Layer 4 of a small transformer language model trained on English Wikipedia (16 layers, counted from 0, width 128).
A neuron's activation on a vector x is SiLU(gate . x) times (in . x), where the dot is the dot product.
The model reads these tokens: " tr" "il" "og" "y" " played" " in" " L" "ap" "land" " (" "S" "us" "end"

The vector x that enters this layer's MLP at each token. A number n stands for (n - 128) times 0.012.
0 " tr": 143, 95, 146, 134, 108, 136, 114, 87, 130, 145, 93, 108, 119, 184, 147, 159, 142, 128, 174, 149, 147, 162, 123, 105, 151, 161, 131, 144, 116, 106, 140, 123, 150, 132, 123, 184, 134, 136, 98, 97, 86, 117, 160, 120, 196, 114, 129, 104, 135, 132, 149, 125, 118, 124, 129, 128, 133, 147, 145, 119, 114, 150, 101, 105, 156, 97, 106, 87, 117, 143, 130, 66, 151, 149, 119, 167, 125, 193, 133, 139, 169, 122, 161, 129, 153, 108, 208, 161, 116, 148, 168, 135, 117, 86, 125, 144, 111, 151, 168, 142, 207, 138, 156, 147, 117, 116, 94, 102, 150, 129, 143, 99, 159, 33, 89, 134, 131, 139, 131, 106, 113, 117, 137, 116, 133, 139, 102, 148
1 "il": 105, 72, 136, 126, 150, 126, 125, 120, 124, 119, 144, 169, 127, 142, 157, 129, 119, 170, 208, 161, 171, 130, 131, 104, 182, 113, 164, 129, 112, 112, 164, 112, 125, 132, 105, 176, 137, 150, 126, 87, 99, 134, 146, 145, 170, 127, 144, 143, 114, 118, 130, 122, 166, 134, 115, 209, 133, 103, 120, 149, 202, 143, 119, 167, 114, 112, 160, 68, 101, 197, 156, 83, 181, 149, 111, 184, 106, 160, 169, 111, 153, 137, 91, 152, 137, 114, 192, 140, 133, 127, 155, 119, 153, 90, 119, 154, 90, 149, 78, 131, 140, 126, 152, 131, 164, 108, 96, 112, 151, 135, 175, 134, 133, 93, 134, 154, 115, 124, 102, 105, 151, 127, 142, 152, 158, 114, 115, 124
2 "og": 148, 58, 131, 91, 137, 117, 104, 91, 153, 110, 142, 132, 127, 128, 83, 182, 99, 110, 149, 136, 143, 123, 118, 112, 174, 159, 153, 128, 98, 112, 187, 132, 87, 136, 150, 178, 105, 165, 133, 110, 90, 117, 133, 119, 147, 90, 159, 120, 143, 136, 155, 127, 176, 103, 97, 160, 121, 132, 107, 187, 124, 181, 155, 134, 120, 121, 92, 106, 95, 182, 139, 112, 148, 142, 134, 144, 130, 155, 137, 97, 109, 135, 128, 135, 170, 131, 192, 120, 144, 133, 165, 123, 97, 118, 110, 145, 93, 142, 124, 118, 96, 99, 156, 113, 106, 152, 129, 122, 163, 173, 158, 160, 174, 98, 116, 91, 136, 144, 123, 117, 111, 93, 201, 137, 160, 99, 121, 91
3 "y": 120, 90, 111, 117, 134, 106, 136, 133, 126, 115, 151, 124, 96, 101, 119, 140, 107, 173, 200, 144, 135, 151, 113, 115, 213, 180, 127, 113, 94, 144, 139, 144, 171, 85, 132, 155, 141, 185, 116, 152, 107, 131, 128, 111, 188, 78, 163, 118, 160, 108, 160, 175, 112, 116, 124, 126, 179, 102, 152, 160, 141, 130, 111, 125, 123, 113, 102, 132, 114, 159, 98, 133, 176, 151, 151, 147, 104, 93, 219, 97, 156, 157, 130, 172, 179, 121, 169, 130, 149, 118, 120, 90, 137, 109, 123, 131, 88, 150, 133, 89, 163, 117, 178, 143, 137, 174, 125, 97, 155, 114, 139, 155, 101, 82, 117, 104, 114, 148, 117, 132, 145, 100, 147, 164, 149, 166, 175, 105
4 " played": 149, 99, 125, 169, 70, 112, 89, 132, 174, 140, 111, 94, 130, 113, 168, 180, 162, 88, 149, 120, 158, 159, 87, 146, 204, 158, 159, 114, 134, 96, 145, 143, 153, 151, 101, 164, 133, 157, 82, 66, 140, 146, 154, 109, 169, 89, 134, 124, 127, 84, 138, 109, 123, 118, 154, 118, 126, 136, 174, 108, 159, 108, 177, 91, 104, 108, 134, 147, 93, 135, 99, 95, 132, 164, 148, 130, 166, 137, 153, 141, 114, 190, 127, 74, 164, 138, 180, 156, 89, 102, 81, 138, 129, 86, 141, 122, 82, 144, 131, 147, 186, 140, 140, 137, 106, 119, 151, 90, 179, 123, 115, 136, 141, 165, 104, 208, 137, 88, 99, 132, 128, 121, 135, 134, 120, 134, 118, 109
5 " in": 168, 123, 154, 146, 62, 128, 113, 135, 135, 120, 97, 118, 109, 131, 159, 170, 131, 97, 140, 146, 140, 137, 130, 129, 176, 150, 139, 147, 132, 113, 143, 109, 124, 120, 190, 137, 150, 132, 105, 79, 119, 119, 166, 111, 136, 106, 155, 92, 158, 114, 159, 84, 103, 158, 102, 85, 114, 106, 161, 146, 142, 133, 159, 128, 107, 138, 131, 121, 119, 137, 101, 98, 161, 174, 123, 164, 150, 117, 181, 130, 170, 204, 109, 125, 161, 119, 223, 131, 96, 126, 131, 146, 151, 132, 159, 153, 91, 141, 121, 130, 146, 146, 150, 153, 108, 107, 136, 108, 169, 129, 126, 119, 138, 136, 136, 192, 113, 75, 83, 133, 125, 134, 102, 125, 154, 132, 59, 128
6 " L": 109, 113, 113, 144, 124, 153, 137, 124, 117, 146, 141, 138, 188, 134, 146, 176, 103, 109, 180, 142, 138, 128, 132, 103, 173, 114, 113, 141, 100, 135, 127, 124, 142, 94, 83, 203, 147, 124, 118, 148, 116, 107, 164, 95, 155, 106, 117, 107, 147, 123, 150, 125, 104, 93, 139, 155, 130, 109, 150, 144, 117, 114, 127, 140, 111, 117, 144, 96, 162, 145, 105, 89, 137, 203, 166, 150, 136, 149, 159, 119, 162, 143, 103, 121, 137, 113, 183, 143, 163, 132, 155, 137, 112, 83, 100, 125, 114, 149, 136, 81, 192, 148, 114, 130, 134, 152, 149, 134, 171, 110, 164, 146, 119, 108, 148, 163, 126, 103, 103, 102, 129, 92, 144, 132, 161, 118, 71, 128
7 "ap": 90, 97, 144, 96, 112, 139, 127, 95, 132, 94, 143, 186, 110, 123, 112, 131, 123, 123, 136, 126, 177, 168, 107, 115, 130, 124, 184, 162, 131, 113, 147, 135, 102, 112, 54, 170, 130, 133, 143, 87, 104, 170, 150, 158, 100, 84, 198, 78, 92, 80, 121, 96, 129, 131, 116, 165, 140, 97, 129, 133, 76, 128, 152, 116, 97, 119, 95, 71, 159, 115, 99, 72, 159, 129, 173, 157, 123, 140, 214, 92, 151, 99, 156, 102, 160, 128, 132, 142, 137, 123, 114, 151, 110, 116, 99, 130, 119, 139, 143, 107, 156, 142, 142, 135, 131, 108, 100, 89, 139, 114, 144, 142, 123, 122, 132, 184, 131, 131, 83, 146, 165, 158, 122, 107, 163, 146, 85, 96
8 "land": 90, 60, 115, 120, 114, 136, 130, 99, 177, 94, 113, 158, 92, 139, 150, 135, 127, 106, 128, 114, 161, 148, 123, 113, 170, 120, 136, 136, 139, 116, 156, 154, 130, 98, 112, 153, 97, 162, 113, 129, 133, 127, 181, 124, 155, 97, 139, 87, 119, 87, 149, 147, 114, 99, 114, 169, 151, 91, 151, 134, 88, 127, 143, 158, 125, 104, 126, 146, 160, 158, 116, 150, 111, 165, 125, 186, 90, 86, 246, 157, 123, 116, 112, 133, 168, 130, 167, 132, 113, 127, 111, 104, 111, 100, 133, 127, 64, 120, 138, 100, 141, 126, 163, 198, 141, 149, 117, 107, 207, 152, 111, 150, 149, 65, 170, 134, 125, 134, 112, 152, 141, 136, 160, 151, 175, 143, 143, 130
9 " (": 120, 128, 140, 134, 82, 110, 119, 144, 124, 151, 115, 138, 159, 130, 133, 167, 110, 107, 148, 124, 122, 163, 109, 102, 150, 139, 132, 141, 138, 161, 128, 116, 132, 91, 117, 197, 147, 133, 137, 98, 148, 127, 137, 145, 151, 121, 125, 104, 169, 109, 153, 138, 96, 124, 128, 122, 124, 110, 157, 135, 161, 125, 150, 129, 121, 82, 157, 101, 131, 169, 102, 136, 137, 153, 159, 138, 109, 153, 153, 135, 132, 176, 128, 137, 139, 135, 210, 113, 122, 116, 104, 149, 157, 125, 171, 115, 72, 139, 150, 149, 178, 144, 145, 168, 72, 100, 147, 134, 169, 134, 134, 142, 156, 114, 122, 191, 151, 110, 97, 154, 121, 128, 80, 146, 181, 187, 100, 156
10 "S": 81, 122, 101, 160, 134, 94, 121, 128, 152, 148, 142, 144, 113, 139, 98, 178, 123, 96, 166, 120, 111, 126, 113, 104, 162, 128, 89, 126, 101, 119, 137, 100, 135, 102, 110, 204, 125, 131, 119, 92, 126, 132, 157, 120, 168, 69, 148, 119, 152, 143, 113, 139, 130, 102, 135, 146, 95, 149, 132, 149, 148, 181, 79, 117, 144, 107, 137, 103, 154, 160, 70, 108, 135, 177, 112, 129, 102, 136, 179, 119, 164, 136, 140, 133, 156, 119, 161, 154, 146, 94, 104, 157, 134, 115, 118, 151, 117, 169, 155, 115, 211, 186, 122, 146, 119, 170, 172, 116, 200, 119, 118, 129, 113, 119, 156, 162, 130, 87, 91, 117, 132, 93, 112, 122, 181, 147, 107, 146
11 "us": 85, 121, 88, 168, 125, 98, 117, 81, 118, 114, 174, 161, 122, 120, 168, 154, 100, 100, 167, 137, 129, 213, 81, 116, 102, 140, 84, 99, 99, 104, 136, 143, 135, 102, 118, 153, 132, 142, 123, 200, 149, 180, 128, 132, 127, 75, 116, 97, 184, 134, 129, 124, 119, 141, 95, 109, 132, 111, 132, 116, 97, 155, 118, 89, 117, 122, 153, 102, 114, 135, 106, 105, 116, 146, 129, 135, 118, 114, 171, 131, 151, 132, 80, 161, 169, 104, 174, 161, 184, 94, 118, 143, 130, 136, 127, 181, 147, 112, 84, 143, 248, 100, 111, 163, 148, 165, 119, 139, 177, 127, 180, 129, 156, 172, 111, 161, 127, 91, 75, 117, 123, 103, 153, 98, 162, 129, 128, 118
12 "end": 127, 135, 124, 103, 145, 119, 149, 79, 167, 107, 138, 176, 159, 137, 155, 210, 130, 102, 120, 128, 175, 108, 80, 134, 150, 155, 135, 124, 172, 114, 171, 137, 130, 118, 98, 136, 85, 160, 128, 136, 91, 126, 163, 181, 101, 85, 131, 115, 148, 107, 129, 178, 158, 103, 108, 146, 105, 89, 149, 195, 158, 133, 155, 97, 137, 119, 119, 164, 161, 140, 109, 144, 92, 192, 185, 133, 136, 112, 168, 158, 104, 110, 61, 163, 157, 149, 163, 124, 146, 106, 150, 129, 88, 103, 134, 111, 93, 116, 176, 110, 159, 147, 171, 108, 97, 145, 146, 111, 118, 130, 123, 160, 126, 103, 131, 140, 153, 98, 79, 128, 141, 96, 165, 109, 196, 132, 136, 96

Each question shows the input weights of one neuron of the MLP. A number n stands for (n - 128) times 0.0095.

n195 gate: 136, 126, 144, 87, 107, 83, 127, 100, 101, 112, 139, 129, 166, 159, 92, 145, 135, 142, 154, 110, 143, 110, 163, 102, 150, 145, 119, 124, 151, 171, 111, 167, 139, 149, 123, 132, 149, 152, 114, 122, 119, 131, 105, 132, 137, 132, 131, 138, 112, 146, 118, 121, 129, 148, 169, 132, 122, 164, 93, 100, 132, 144, 154, 180, 157, 128, 126, 144, 143, 92, 123, 145, 101, 106, 118, 144, 115, 126, 158, 145, 107, 59, 117, 117, 165, 156, 96, 106, 153, 102, 150, 143, 155, 103, 106, 120, 136, 137, 122, 95, 87, 145, 165, 171, 173, 177, 47, 90, 105, 113, 140, 94, 124, 158, 124, 115, 159, 127, 140, 155, 112, 163, 124, 152, 170, 143, 124, 124
n195 in: 133, 104, 149, 145, 80, 153, 178, 158, 130, 128, 114, 131, 149, 99, 103, 149, 110, 140, 125, 126, 134, 108, 76, 107, 122, 99, 158, 119, 96, 99, 111, 117, 171, 137, 161, 147, 130, 67, 101, 149, 118, 160, 136, 129, 121, 145, 90, 115, 147, 168, 140, 103, 141, 89, 120, 150, 75, 116, 135, 207, 129, 150, 126, 146, 134, 120, 153, 122, 134, 126, 157, 140, 142, 52, 162, 135, 108, 119, 141, 164, 116, 119, 123, 123, 141, 106, 119, 106, 153, 106, 120, 125, 118, 170, 134, 180, 101, 104, 115, 85, 96, 135, 139, 143, 108, 153, 161, 147, 137, 115, 161, 143, 122, 121, 133, 136, 105, 93, 154, 160, 102, 147, 145, 76, 127, 136, 137, 148
On which two tokens does it fire most, strongest first? 4 " played", 0 " tr"

n62 gate: 106, 134, 109, 151, 134, 103, 118, 121, 130, 181, 155, 81, 106, 111, 154, 90, 113, 127, 168, 138, 150, 97, 165, 117, 131, 112, 85, 130, 113, 149, 148, 99, 98, 158, 173, 128, 172, 135, 145, 135, 137, 131, 120, 149, 97, 114, 125, 145, 158, 117, 103, 93, 133, 148, 138, 124, 127, 151, 132, 124, 138, 122, 158, 120, 91, 130, 147, 139, 115, 147, 88, 137, 99, 138, 160, 104, 146, 106, 117, 130, 121, 139, 114, 164, 146, 159, 182, 124, 164, 122, 128, 135, 76, 94, 122, 121, 152, 107, 129, 134, 153, 138, 94, 124, 112, 151, 128, 141, 96, 135, 99, 140, 168, 142, 140, 127, 58, 135, 131, 129, 113, 127, 92, 56, 83, 145, 147, 89
n62 in: 120, 94, 136, 137, 126, 122, 101, 145, 125, 120, 140, 149, 104, 110, 120, 111, 127, 153, 112, 107, 127, 143, 122, 170, 142, 113, 149, 149, 164, 172, 101, 120, 134, 108, 114, 153, 98, 147, 103, 146, 132, 114, 137, 195, 135, 157, 106, 111, 131, 137, 88, 138, 144, 92, 117, 125, 152, 162, 111, 121, 160, 108, 139, 139, 127, 130, 146, 127, 72, 113, 145, 162, 155, 119, 129, 82, 148, 102, 129, 120, 168, 94, 118, 151, 103, 138, 158, 95, 73, 120, 177, 124, 154, 117, 165, 139, 138, 110, 110, 74, 127, 145, 122, 154, 161, 168, 119, 131, 147, 114, 116, 173, 105, 162, 122, 117, 148, 131, 112, 113, 172, 92, 135, 147, 140, 135, 133, 124
On which token does it fire most? 0 " tr"

n6 gate: 110, 155, 90, 106, 120, 133, 102, 115, 139, 128, 111, 148, 111, 150, 107, 102, 142, 77, 108, 89, 87, 101, 110, 135, 116, 131, 154, 145, 98, 167, 131, 130, 123, 131, 103, 108, 144, 80, 64, 97, 106, 196, 84, 154, 216, 102, 176, 116, 151, 144, 139, 152, 183, 119, 116, 130, 113, 138, 135, 116, 96, 67, 121, 135, 118, 150, 118, 156, 98, 100, 155, 98, 84, 107, 115, 120, 155, 139, 150, 152, 161, 151, 168, 85, 158, 104, 138, 135, 143, 109, 148, 134, 122, 140, 124, 109, 138, 45, 98, 137, 112, 144, 134, 117, 121, 113, 75, 102, 126, 97, 105, 147, 120, 142, 99, 79, 120, 146, 147, 107, 146, 115, 95, 118, 130, 125, 118, 161
n6 in: 125, 142, 125, 111, 143, 138, 81, 98, 151, 132, 138, 160, 136, 113, 71, 111, 160, 102, 117, 110, 118, 93, 124, 139, 124, 130, 170, 123, 95, 167, 156, 150, 125, 171, 138, 123, 148, 114, 131, 117, 80, 141, 90, 155, 134, 137, 181, 143, 146, 119, 119, 152, 143, 137, 106, 140, 150, 146, 134, 129, 106, 87, 151, 75, 99, 117, 130, 112, 98, 98, 160, 102, 135, 127, 151, 133, 125, 136, 134, 160, 133, 145, 136, 136, 143, 142, 160, 88, 119, 109, 122, 164, 130, 125, 150, 126, 131, 86, 125, 189, 86, 153, 129, 100, 87, 108, 114, 98, 150, 121, 115, 117, 137, 130, 125, 102, 147, 132, 139, 121, 165, 132, 112, 98, 109, 110, 151, 132
On which token does it fire most? 6 " L"

n89 gate: 123, 145, 123, 144, 131, 128, 157, 132, 157, 129, 142, 141, 112, 128, 148, 83, 131, 77, 124, 164, 114, 153, 142, 146, 127, 134, 166, 145, 95, 120, 104, 131, 134, 151, 144, 123, 114, 181, 119, 134, 156, 151, 95, 142, 131, 154, 114, 103, 118, 162, 119, 101, 158, 111, 112, 125, 127, 137, 126, 85, 119, 106, 115, 116, 142, 121, 102, 112, 121, 125, 118, 134, 140, 159, 131, 142, 128, 117, 132, 179, 144, 131, 112, 124, 152, 101, 146, 157, 142, 115, 98, 129, 137, 188, 123, 106, 159, 122, 86, 127, 136, 144, 178, 108, 91, 115, 118, 177, 117, 104, 147, 159, 99, 105, 152, 137, 109, 153, 164, 123, 138, 95, 150, 117, 121, 59, 120, 114
n89 in: 123, 170, 140, 142, 154, 132, 104, 157, 171, 98, 134, 132, 89, 139, 115, 122, 154, 106, 138, 127, 110, 116, 138, 127, 143, 175, 164, 152, 132, 141, 129, 160, 125, 125, 108, 103, 163, 141, 91, 136, 174, 104, 135, 162, 124, 131, 117, 155, 118, 125, 134, 97, 188, 112, 118, 137, 112, 88, 135, 132, 142, 160, 140, 122, 122, 101, 117, 100, 137, 142, 146, 75, 111, 146, 91, 133, 149, 109, 167, 154, 151, 125, 120, 155, 157, 71, 161, 117, 158, 125, 112, 142, 150, 177, 115, 131, 96, 132, 93, 148, 103, 125, 129, 115, 151, 129, 143, 120, 119, 130, 160, 131, 117, 99, 140, 101, 121, 160, 141, 109, 158, 128, 136, 100, 101, 90, 141, 95
Its three highest activations, in order, are on tokens 9 " (", 11 "us", 6 " L"

n233 gate: 141, 128, 137, 101, 174, 99, 92, 133, 145, 149, 91, 113, 135, 114, 148, 151, 136, 94, 140, 112, 118, 153, 159, 119, 150, 138, 128, 124, 87, 127, 137, 89, 124, 76, 168, 111, 151, 109, 108, 142, 141, 143, 97, 97, 146, 159, 147, 114, 134, 140, 97, 126, 97, 102, 96, 142, 101, 146, 98, 123, 127, 139, 108, 98, 90, 202, 141, 148, 176, 158, 78, 119, 90, 113, 138, 161, 139, 73, 101, 110, 180, 86, 123, 107, 156, 119, 102, 153, 108, 181, 150, 123, 112, 99, 100, 161, 92, 137, 153, 123, 142, 113, 123, 135, 181, 152, 86, 96, 135, 124, 120, 131, 104, 128, 164, 106, 174, 131, 149, 133, 183, 157, 151, 91, 85, 128, 165, 122
n233 in: 110, 167, 118, 141, 119, 156, 140, 160, 137, 95, 117, 132, 94, 79, 164, 101, 128, 104, 121, 145, 172, 116, 139, 136, 156, 89, 127, 142, 135, 134, 154, 118, 143, 159, 105, 129, 120, 141, 94, 83, 96, 144, 86, 158, 121, 107, 111, 134, 89, 133, 118, 115, 140, 131, 148, 115, 103, 85, 66, 129, 133, 115, 132, 102, 96, 136, 108, 155, 137, 141, 132, 118, 150, 131, 160, 169, 100, 140, 117, 122, 141, 122, 129, 100, 102, 90, 134, 145, 139, 137, 157, 113, 129, 159, 129, 134, 110, 94, 128, 142, 180, 154, 139, 125, 160, 142, 145, 145, 134, 91, 106, 106, 119, 150, 151, 124, 113, 130, 131, 127, 143, 119, 201, 127, 117, 103, 163, 126
On which two tokens does it fire most, strongest first? 9 " (", 8 "land"

n58 gate: 159, 160, 165, 106, 133, 117, 168, 143, 133, 135, 131, 127, 133, 142, 146, 130, 138, 158, 114, 129, 108, 135, 61, 121, 95, 93, 133, 133, 163, 126, 122, 147, 180, 140, 135, 148, 170, 140, 95, 131, 124, 128, 115, 103, 140, 106, 81, 139, 106, 126, 163, 135, 196, 115, 147, 142, 118, 107, 83, 151, 101, 137, 102, 140, 114, 119, 98, 162, 109, 141, 110, 122, 124, 153, 157, 68, 129, 113, 129, 128, 139, 131, 162, 67, 148, 161, 85, 105, 103, 100, 142, 146, 114, 174, 165, 147, 117, 140, 124, 129, 111, 132, 136, 143, 126, 133, 92, 190, 107, 108, 127, 138, 138, 169, 82, 102, 119, 96, 129, 113, 93, 122, 133, 128, 149, 132, 106, 135
n58 in: 104, 105, 105, 153, 116, 168, 129, 89, 153, 116, 159, 116, 125, 129, 123, 128, 134, 118, 138, 107, 118, 107, 118, 104, 144, 129, 144, 120, 115, 63, 117, 116, 108, 133, 96, 79, 132, 127, 93, 136, 115, 105, 124, 159, 150, 118, 152, 111, 166, 143, 127, 168, 114, 121, 136, 160, 124, 156, 96, 77, 102, 109, 146, 107, 146, 129, 132, 154, 129, 100, 157, 146, 157, 149, 141, 144, 117, 121, 111, 88, 104, 131, 94, 155, 81, 113, 113, 121, 136, 140, 131, 87, 185, 129, 119, 129, 109, 135, 137, 154, 114, 156, 118, 150, 87, 147, 119, 75, 127, 99, 99, 95, 144, 129, 145, 165, 157, 169, 124, 117, 162, 144, 90, 142, 116, 145, 158, 114
On which two tokens does it fire most, strongest first? 5 " in", 6 " L"

n238 gate: 128, 106, 157, 157, 90, 123, 109, 89, 86, 167, 151, 76, 135, 161, 104, 140, 209, 156, 124, 116, 103, 146, 157, 108, 114, 121, 88, 107, 118, 47, 153, 97, 187, 113, 155, 136, 120, 84, 144, 136, 92, 154, 149, 82, 132, 130, 118, 128, 126, 163, 72, 80, 104, 153, 94, 154, 168, 139, 126, 119, 116, 117, 124, 111, 91, 141, 99, 148, 87, 121, 101, 147, 128, 94, 79, 110, 115, 149, 67, 151, 132, 204, 103, 144, 167, 149, 125, 97, 133, 139, 177, 107, 156, 124, 101, 189, 181, 90, 102, 93, 112, 134, 133, 169, 146, 58, 146, 133, 138, 123, 118, 194, 126, 157, 128, 153, 126, 139, 105, 170, 124, 137, 98, 185, 130, 133, 75, 168
n238 in: 166, 100, 130, 128, 141, 154, 114, 84, 95, 147, 111, 149, 125, 121, 111, 158, 130, 119, 103, 122, 125, 108, 167, 166, 162, 133, 88, 135, 96, 138, 106, 83, 98, 125, 127, 114, 90, 61, 99, 140, 176, 134, 148, 133, 72, 139, 167, 122, 142, 104, 114, 143, 143, 135, 126, 152, 148, 119, 152, 173, 149, 163, 126, 126, 177, 178, 95, 126, 77, 68, 91, 98, 171, 120, 82, 94, 133, 126, 137, 186, 165, 136, 101, 140, 145, 183, 110, 126, 163, 83, 130, 128, 82, 136, 130, 128, 135, 117, 158, 119, 109, 129, 143, 155, 114, 79, 146, 137, 114, 131, 147, 119, 144, 140, 128, 114, 82, 106, 145, 130, 128, 146, 103, 144, 143, 138, 122, 180
On which token does it fire most, and how strongly? 5 " in", at about 1

n165 gate: 103, 127, 158, 137, 171, 137, 163, 135, 128, 135, 130, 75, 115, 108, 86, 158, 178, 110, 163, 130, 141, 115, 174, 82, 138, 105, 143, 190, 155, 178, 103, 97, 114, 133, 145, 92, 79, 84, 133, 181, 132, 135, 164, 93, 120, 174, 149, 86, 93, 116, 124, 146, 117, 163, 137, 127, 163, 118, 126, 136, 119, 131, 166, 141, 156, 133, 145, 169, 165, 122, 92, 166, 85, 135, 157, 122, 133, 124, 115, 132, 93, 97, 135, 120, 175, 138, 160, 95, 125, 140, 168, 126, 130, 147, 152, 146, 136, 165, 163, 97, 109, 138, 144, 113, 112, 98, 95, 139, 132, 170, 103, 116, 108, 113, 148, 111, 91, 149, 119, 110, 108, 185, 129, 156, 109, 90, 144, 174
n165 in: 127, 138, 86, 137, 103, 122, 117, 117, 129, 114, 148, 107, 148, 131, 132, 122, 116, 136, 145, 127, 127, 124, 150, 141, 110, 104, 150, 147, 135, 147, 154, 184, 135, 129, 110, 108, 126, 153, 151, 162, 142, 103, 117, 112, 101, 145, 123, 88, 85, 159, 91, 158, 108, 108, 148, 148, 139, 104, 123, 91, 113, 121, 143, 142, 114, 173, 149, 180, 147, 139, 128, 94, 125, 104, 127, 83, 128, 146, 139, 143, 155, 148, 146, 102, 151, 126, 113, 130, 86, 125, 155, 113, 93, 129, 157, 143, 132, 174, 92, 164, 160, 146, 115, 128, 149, 138, 121, 99, 163, 160, 133, 131, 144, 135, 132, 98, 162, 115, 124, 159, 85, 107, 117, 95, 163, 178, 95, 115
On which two tokens does it fire most, strongest first? 8 "land", 1 "il"

n193 gate: 126, 133, 94, 155, 101, 134, 141, 139, 102, 161, 109, 172, 105, 153, 202, 80, 122, 110, 116, 170, 128, 145, 155, 142, 103, 133, 128, 114, 171, 119, 124, 114, 91, 118, 151, 148, 108, 163, 98, 111, 129, 97, 177, 116, 126, 147, 118, 143, 123, 119, 76, 118, 87, 131, 126, 141, 129, 113, 102, 102, 123, 131, 174, 115, 186, 126, 123, 117, 126, 92, 123, 102, 168, 122, 117, 75, 158, 117, 101, 132, 96, 115, 140, 153, 130, 160, 154, 76, 144, 113, 106, 131, 161, 71, 158, 132, 118, 141, 61, 120, 113, 116, 162, 150, 136, 111, 171, 126, 156, 141, 127, 130, 122, 146, 176, 130, 156, 184, 97, 91, 125, 129, 144, 119, 136, 110, 133, 126
n193 in: 121, 143, 113, 117, 104, 145, 129, 122, 136, 162, 114, 129, 111, 124, 116, 109, 97, 121, 108, 89, 152, 114, 123, 117, 144, 122, 98, 123, 144, 125, 151, 111, 168, 150, 147, 144, 131, 173, 155, 135, 126, 174, 134, 147, 158, 99, 170, 89, 138, 111, 158, 123, 140, 124, 117, 155, 117, 170, 126, 118, 161, 95, 132, 138, 141, 96, 128, 127, 146, 134, 111, 149, 109, 136, 175, 116, 138, 141, 104, 120, 141, 133, 137, 110, 141, 98, 116, 141, 150, 173, 124, 154, 123, 117, 102, 200, 121, 104, 129, 169, 78, 156, 100, 108, 150, 121, 158, 124, 60, 124, 135, 128, 143, 147, 104, 131, 133, 114, 93, 118, 153, 130, 127, 131, 125, 130, 146, 129
On which token does it fire most? 4 " played"

n59 gate: 144, 158, 144, 106, 158, 110, 57, 135, 137, 119, 128, 132, 163, 153, 101, 148, 109, 136, 131, 97, 125, 121, 121, 134, 163, 169, 121, 132, 136, 123, 120, 158, 146, 154, 118, 134, 148, 188, 145, 159, 136, 99, 103, 98, 141, 132, 121, 132, 131, 143, 145, 110, 110, 121, 99, 154, 159, 148, 117, 93, 138, 130, 137, 129, 135, 184, 118, 145, 129, 127, 116, 109, 114, 132, 111, 119, 150, 119, 97, 129, 127, 147, 169, 125, 132, 95, 124, 101, 135, 148, 90, 152, 129, 114, 116, 134, 135, 144, 131, 127, 152, 120, 66, 147, 123, 149, 87, 108, 134, 126, 114, 150, 94, 95, 143, 123, 107, 116, 125, 163, 133, 137, 97, 107, 115, 118, 115, 122
n59 in: 118, 159, 131, 112, 116, 117, 92, 156, 111, 133, 136, 142, 133, 127, 158, 119, 119, 126, 120, 154, 153, 115, 109, 121, 106, 146, 155, 137, 138, 145, 131, 139, 110, 122, 137, 136, 148, 134, 161, 139, 148, 111, 104, 118, 123, 116, 152, 143, 139, 151, 124, 97, 115, 113, 110, 127, 133, 150, 110, 144, 121, 134, 118, 114, 118, 101, 156, 157, 127, 139, 101, 118, 137, 131, 120, 135, 144, 129, 96, 116, 166, 136, 157, 131, 134, 124, 126, 123, 111, 125, 88, 114, 130, 132, 115, 146, 135, 130, 164, 127, 186, 127, 90, 136, 150, 164, 115, 113, 152, 131, 127, 154, 81, 118, 140, 129, 118, 115, 145, 126, 137, 137, 114, 97, 100, 148, 131, 135
Its three highest activations, in order, are on tokens 12 "end", 8 "land", 1 "il"

n42 gate: 137, 142, 131, 109, 128, 131, 84, 130, 107, 156, 143, 145, 73, 113, 142, 126, 108, 75, 135, 70, 141, 168, 120, 169, 41, 100, 153, 134, 111, 149, 130, 129, 154, 152, 160, 105, 134, 154, 125, 183, 157, 154, 98, 147, 137, 118, 110, 118, 141, 94, 92, 116, 116, 165, 101, 160, 132, 102, 114, 106, 84, 93, 144, 106, 121, 89, 130, 157, 88, 119, 155, 135, 156, 110, 131, 132, 112, 121, 150, 121, 114, 113, 138, 124, 81, 88, 139, 121, 94, 113, 89, 103, 120, 156, 126, 97, 151, 179, 152, 120, 113, 135, 75, 97, 85, 114, 95, 103, 198, 118, 93, 118, 144, 70, 150, 127, 102, 140, 93, 112, 108, 104, 152, 106, 86, 132, 105, 165
n42 in: 112, 83, 102, 84, 194, 120, 115, 162, 168, 102, 150, 151, 136, 168, 153, 111, 108, 156, 133, 108, 117, 159, 124, 154, 145, 116, 86, 120, 160, 192, 152, 140, 159, 138, 138, 156, 157, 178, 87, 129, 71, 116, 103, 102, 88, 210, 92, 145, 154, 120, 113, 111, 149, 102, 173, 128, 159, 112, 144, 120, 118, 176, 150, 97, 115, 130, 121, 161, 118, 136, 128, 162, 125, 110, 87, 125, 164, 117, 132, 111, 136, 113, 163, 174, 112, 131, 118, 109, 126, 111, 90, 157, 165, 83, 89, 120, 151, 147, 100, 87, 144, 123, 100, 157, 123, 132, 149, 117, 166, 134, 98, 95, 147, 90, 152, 163, 145, 123, 92, 168, 141, 107, 136, 137, 135, 136, 118, 144
Its three highest activations, in order, are on tokens 8 "land", 11 "us", 5 " in"

n157 gate: 131, 137, 90, 111, 99, 153, 150, 124, 91, 150, 45, 124, 94, 160, 139, 163, 93, 104, 61, 128, 109, 111, 129, 80, 119, 97, 152, 80, 187, 86, 148, 85, 104, 150, 149, 147, 129, 138, 123, 148, 154, 135, 122, 133, 90, 146, 117, 141, 175, 127, 160, 142, 54, 106, 146, 140, 66, 108, 120, 170, 140, 141, 174, 82, 143, 120, 187, 84, 109, 139, 76, 148, 152, 112, 107, 74, 167, 110, 113, 94, 135, 137, 160, 129, 136, 127, 70, 93, 130, 169, 117, 124, 104, 153, 119, 163, 85, 75, 98, 81, 98, 122, 172, 154, 141, 82, 100, 123, 77, 120, 108, 154, 100, 120, 147, 109, 182, 98, 129, 110, 172, 172, 133, 58, 160, 78, 105, 128
n157 in: 123, 116, 94, 210, 201, 127, 118, 115, 126, 81, 125, 116, 129, 104, 165, 149, 109, 130, 143, 110, 109, 105, 77, 155, 110, 176, 143, 164, 137, 111, 120, 92, 133, 101, 108, 130, 90, 133, 176, 153, 177, 122, 147, 104, 129, 81, 186, 148, 121, 126, 119, 126, 163, 123, 124, 121, 146, 101, 102, 147, 138, 145, 147, 126, 138, 160, 131, 129, 92, 164, 127, 165, 92, 161, 115, 149, 145, 113, 107, 174, 139, 115, 107, 124, 161, 156, 82, 78, 109, 121, 131, 126, 82, 153, 127, 103, 141, 127, 140, 94, 149, 148, 78, 117, 93, 111, 90, 111, 154, 115, 156, 100, 114, 119, 148, 114, 155, 132, 120, 173, 117, 155, 122, 114, 156, 175, 144, 64
On which token does it fire most? 12 "end"